Layer 3 of a small transformer language model trained on English Wikipedia (8 layers, counted from 0, width 96). Numbers have three digits each and are written without spaces.
A neuron adds its activation times its output weights to the MLP's output. To switch it off is to set its activation to zero at one token and run the rest of the model.
A neuron's activation on a vector x is GELU(weights . x), where the dot is the dot product.

Input weights of the MLP neurons that the questions are about. A number n stands for (n - 500) times 0.002.
n45: 522578572595364414403714334480701369513439659395508497670587459527519562552529533523453447461603634447492619388599633505452466553593447497521515519524415482608555475519538334407399515484485520593588482518540587220649436527522523483342556424686551487539510508717515606482606508514497474429
n60: 500400533438526563552478452552600612446506543458453436295415904584364386407462388500446391517438466633473328569460506416362601591597413349676472516310465429451470350608484426335553582461478461564616557617503296503561288401558367509394591673516712305475440399433429638412510566370420447703
n208: 490628483454467596718380585509283671410327350490618431544441532572342447549506604535413438618523412567589234618459570516569613377659453372401635569313585557570574425370556514427475503667506534490389589472588458719500493636437299662500619650373490318587516527469458563846500350619507548515
n217: 522634478463630624476551430471564447616379512512506513350411453400546476506561658647431529544436589679582392497444384570618416372547541432583546454512485433549588717389439586559394682646543657529400509442461551470482471984445497456594611586412571427485592630500427510509434457371516547497
n255: 524480537192607529381587742568474447503610619364640500525521696421530579391494403433310497408483541619531471624404544402326532298655686430557578287461360669440622606477526521687535454618550531655236528431273487565500606497596462458409483455557338384545484514469720465503607528593426382425
n265: 438437477474494552698609551629500490463308491484330546440347457601369576673641381426596426440564511423385672537500421500428516426402428327531588329649541448580405368381446656500552512430334589563522610421419325500579474534420557737576559546307558330407491464411381633543858476551568392514
n294: 659422497679500465533542425497467767541524466711440637652418406562414697370426500671478571647559468479314387605506401645637635390513412592611565556558611378417557696527566257415579497598647432462653439428338564441536514512546337512624527656468671274312471674588554598426552430520403535357
n296: 477671398664480553353472249560519568581497412599531573554443677551545385532710730386572410480439593556675497509478534396358584628654566342534500462431756460661369271568494606521503562544552548517579405470503519348591460466372661477487791654417526363441457311553436643512484446471396485601
n326: 569555607521511417500350412569500478580657465488660611540503485436570552393616417526536434549393427466500593659572476342347569440471516533621575521467606404239569535512649433444708395454645563334403477448617560539584348249705539489594320527550439459622606643705436464372711509491388503541
n332: 344603384571482437655489355434329526432419521633318421463559605508624444404480537451566529518497400652555586427547455473455503508622460432617505559638352540534436343489556638589397374520457600676344649425550561539619462407511616439648451538427444532505554439773521431716494424596454552490

Output weights of the MLP neurons that the questions are about. A number n stands for (n - 500) times 0.00058.
n45: 268555507386713439435401415570489593625512490437402326342428784372452534428457504451443472397568700553618425597376454441486591416672621582463547697487504263475329210761526372515552386563614606655687507437589284526320476448547511458567599581583681419396460511651701456227229704557341606749
n60: 297415437376463760473461529274422304740250445681606492331452314447351773492636848551425579743398337521453466596351567605456582526340290714376354678474504551411336336564508595771396359417532659409479456504483775437937449533484583445270576474504484560476410596210549627638582662688536282492
n208: 403244606427500538454404157268505540787576798764378477455465415703606429606279546618377307486392598574187653629558258414536384617496623491766293608459447462357461731513653161310628310564623351619546403500652541345467720322482651714482842329346330550584550474598541301531767555540630351532
n217: 452571508343530406581322660464549437257583504361570553428703475545638390454419376536705646425619376601536597159571558514325407486493269687673521523510277626541361451725500532758500573386292624607589467593489446425319421500496332725354437603713547497600293397620477677714394523588276489312
n255: 312377603587391500609367330568348471321557280269372683411442528550398465610459648674765419426432490474484763133534528655624768635627378423504619613587591311463331328492688473562555740330309663376530648687692560542639576470442457399443524408267833450537420389504450655533131517365479431781
n265: 429428508649621403399341606465601374344564646491418516488575580814632282356318505379394406391482207703316442500599566232444465537697625367567737387580492601544706496457420474542304261480609637360269516531529438139559500471615569550379508445512523582393572748620798556392383770783544520403
n294: 432390575367512411689879721504398187515430299559594547402298638457438601398679628357617266569487283760670584579714496389300448568431458368321407613532331663538652566515488430529476458492500624492265439581496405461118638366592610573462373561452417661645531527532407582438340457458654655718
n296: 366374641488554470348613373254609565674447480351585221567467366533559713739606457778480569365391486663714684445686664603323456531663423399500374591361377565863355295504404200487428338373338496725513402365674611432551608361336360638480539478350189662496671545491538675670341576455678326567
n326: 504409509365495486418318500522393581452704377141761421658193567458742519713215568509536451211485044358465760491597721443454689730703482657513360524400404133568405713446500622597266137295478620476396635461978707638523504397541528533607375539424656649518316491381431592491458505653568496698
n332: 488597330357460707633676540421368636459379549586474665444302764433463504310422761496666496521642202745345414557235481526465474471395569531288573496479406508578655365539607630467613337661358480332573636749528816414729515516648713440188582412336439419341528752639425361559552287376453419377

Each question names a token from some text and the token that comes next. It shows the vector x that enters the MLP there. A number n stands for (n - 500) times 0.0095.

Then comes g, the gradient of the next token's log-probability with respect to the MLP's output, scaled to length 1. A neuron's effect is roughly proportional to its activation times (output weights . g). A number n stands for (n - 500) times 0.0008.

"p", then "d"
x: 591340311561247586535359695599470479534635564321461627517395560621462657461482419375666520596539435279380581588272613437497399545453440731492386549554456417539357304489400482763350265568555531529526502711585600476647624647325588333526401419183418763519650583326321612626405675321457597621
g: 447644680506570406630757461350494287502663501443366405675536588690449639610246557636415394646476541661617325366532546291340163692569591349631558285557454735499477387647364576469376225321376542544444441310467440679582563500582415544325464390570594607524520684298432597410489525466686735443
Which neuron, switched off, lowers the next token's probability most? n265

" |", then " A"
x: 459472514626334588408375752481594519581590622254485592429390536526571827481420556503466535422491227322397662545299781450454523631483459664454470602400504407421426531507339485701267140645570376494540557510691467431791622723397645392446469454362465527529555484546301542528297606450400525598
g: 585456490428732208503630664563535449271629531616632544313573756854537451406505523583436575531563430600506378278571402404270392277489622508513430679378259362592547364664334681284535279455404590630427556503417331556347596579497508611438640662567579474562327698485753485479359354493430434674
Which neuron, switched off, lowers the next token's probability most? n45

" ", then "+"
x: 556504492488365502424453690468481464487547608335633577469509607574404583425414426565483456499595144328478635608121675404614457609611491594488535570418526399385408484431353526722390284472588422384678518691622584427806527583443620471439454504386524665373589449392287566550352675370579443607
g: 237519626616432522306512448154672580656447539343354608538532394684605547458535631401481674523163566317480322638615715578383562529560243584382554534618576559625658568384309556510471592366481449562519345473449524414558575633296451383457603494598289631278328720511298664491594538641380771509
Which neuron, switched off, lowers the next token's probability most? n60

"on", then "us"
x: 515532346677403581419566706420599431482682804408312576577421452664397611536663620453434692572627294333483597585251749452466650525454534519350496378556301449587337545377257568602440279692492249452634240626601566413653576626437558444282509534283516496498567427514206350642378719634361448613
g: 542353692848611690621322457541418396440580459479346368596578409663465473619594688586642186445649609428555796474666566702517496695393630445526543486366371416475577395435623285571337629431319553498482307455322527792467332414269561459469275432532447482560592500504526438720423305277589529449
Which neuron, switched off, lowers the next token's probability most? n296

" O", then "s"
x: 358462285571396609406606622439430451563603607375449616457409559546488558533433585583640456467629411391531595609153588396646507433524396631343496588383380497382284423537264558625387175546601413391493462736523666472901453650565647384580427517312368719544512490515359492580368588516475529529
g: 356611539503675569253762690648508368480623575576451492466635416405415700376327543352421495583531569649289573411371503393581298497306389613502232463523447508514488744705435421433497507523462635659504590428280720434368490474430619285342691221534585571620358795472572474576442593303359663722
Which neuron, switched off, lowers the next token's probability most? n332

"w", then " |"
x: 449417334672230680409367797426414574519657592348500483488283359631363551628414444498520669551407445298612581555189507317649569489536456590380541453643338652402476701611250572512557393559461375539578364636676516600720474723384650469446434688506381554426760479377297586509274615314424431618
g: 584386583532543652528415621640427518668271511384595528382482366476593528428536659322418278535463751210397396656740603514336454580385486496225650784523456359517664676445566518552411725588381464444341395430316578470581599702603794426495509507222439229566472539594691409536555421637383362397
Which neuron, switched off, raises the next token's probability most? n217

"V", then "I"
x: 482493460432246736451436635345260450547682733460548527648431386628456545711331656468439656615393419281072494669284651461434443408531355642394369597567547371325351691390143626769677351668650391519554391547612568457606505724399511376540475657499471411476656503493381522495475604391520334609
g: 258518527509540572543448448713479465764741648481466509605548500561517425564512329615484654503555495291283528572565435643361330507545516373502415364629560325287362763400371599536502319759690712462328586664500462699455593120365227600521506387599479626392427469476535759372454379344544648483
Which neuron, switched off, raises the next token's probability most? n294

".\n\n", then "In"
x: 561425604653410471362330543629504385400526602246444676488543520599462580522319423686605609492406201294452587493374493459625569546534334696346512688477559281467316497509313537543409141618636518419478421617720578447639418489488621425436549500399677611562511534636310608561435624470506361712
g: 863552603365518312354738481596544652323486375463196263394653657732480551569586729537325446591628593734488542513409528577683276288393350304428723496521457367632422347594477538425547547664411613553446526360576388712433489405366582366333672554296299491441492498635578471565421507539449505601
Which neuron, switched off, raises the next token's probability most? n326

"12", then "-"
x: 555509438467312535475514790327360486414617562233516613481451538573423601544436492483478579484477296458328521571288755450408483358626389578421504688540685438431475709437279565701351317568563247563599429694571607439865452657336604287533458583265585482531528408480408333601455705432547515588
g: 443585550600395340342500247380543551475552841479318397463594468685734370620598480582527578600483537592602485383415540505264510557534562479573426477615621312591492274615512699329413521242539384706573379400428559432501482309387393469567361612324393453385550505308418468579618796643947682451
Which neuron, switched off, lowers the next token's probability most? n208

" New", then " Z"
x: 367611431495372435209320733463494538596683561396379543455503551612347581309439592448514579513366361540505507760287665596551373464616480557331414697569472466403377568353210579621438086512635242524536438609563696334672458599509705436486577600550469673594513383388314593721469698390431452572
g: 352509369557450446445306522854452454501364632534415560576498542348439602439384390697530483270531336851640633577625552583462553578467221549383349325362544756560390499518301627333418581505452528500321736568453475474406475467418419672645562314628438456566872254661603581554600560529494268520
Which neuron, switched off, lowers the next token's probability most? n296

"on", then "n"
x: 474612366668343553429570596405550455551632693433296610618463397744409599505568619504376670564505306352400610618298868324594543447604515622433476370526333420585266448425307571628462277683474279379683329618587643340698508673474539386309389604316372647518572377525284421576395707618317548634
g: 605321403488680397792434299460636481753567351527490455426624459432352467595415440233675676521402461486590711529472769578791528572443407326547482513719610553389437717465436521490333282622624601335435459371611554542420374462346730371375596622420412697549158492622446469337353660501482442498
Which neuron, switched off, raises the next token's probability most? n296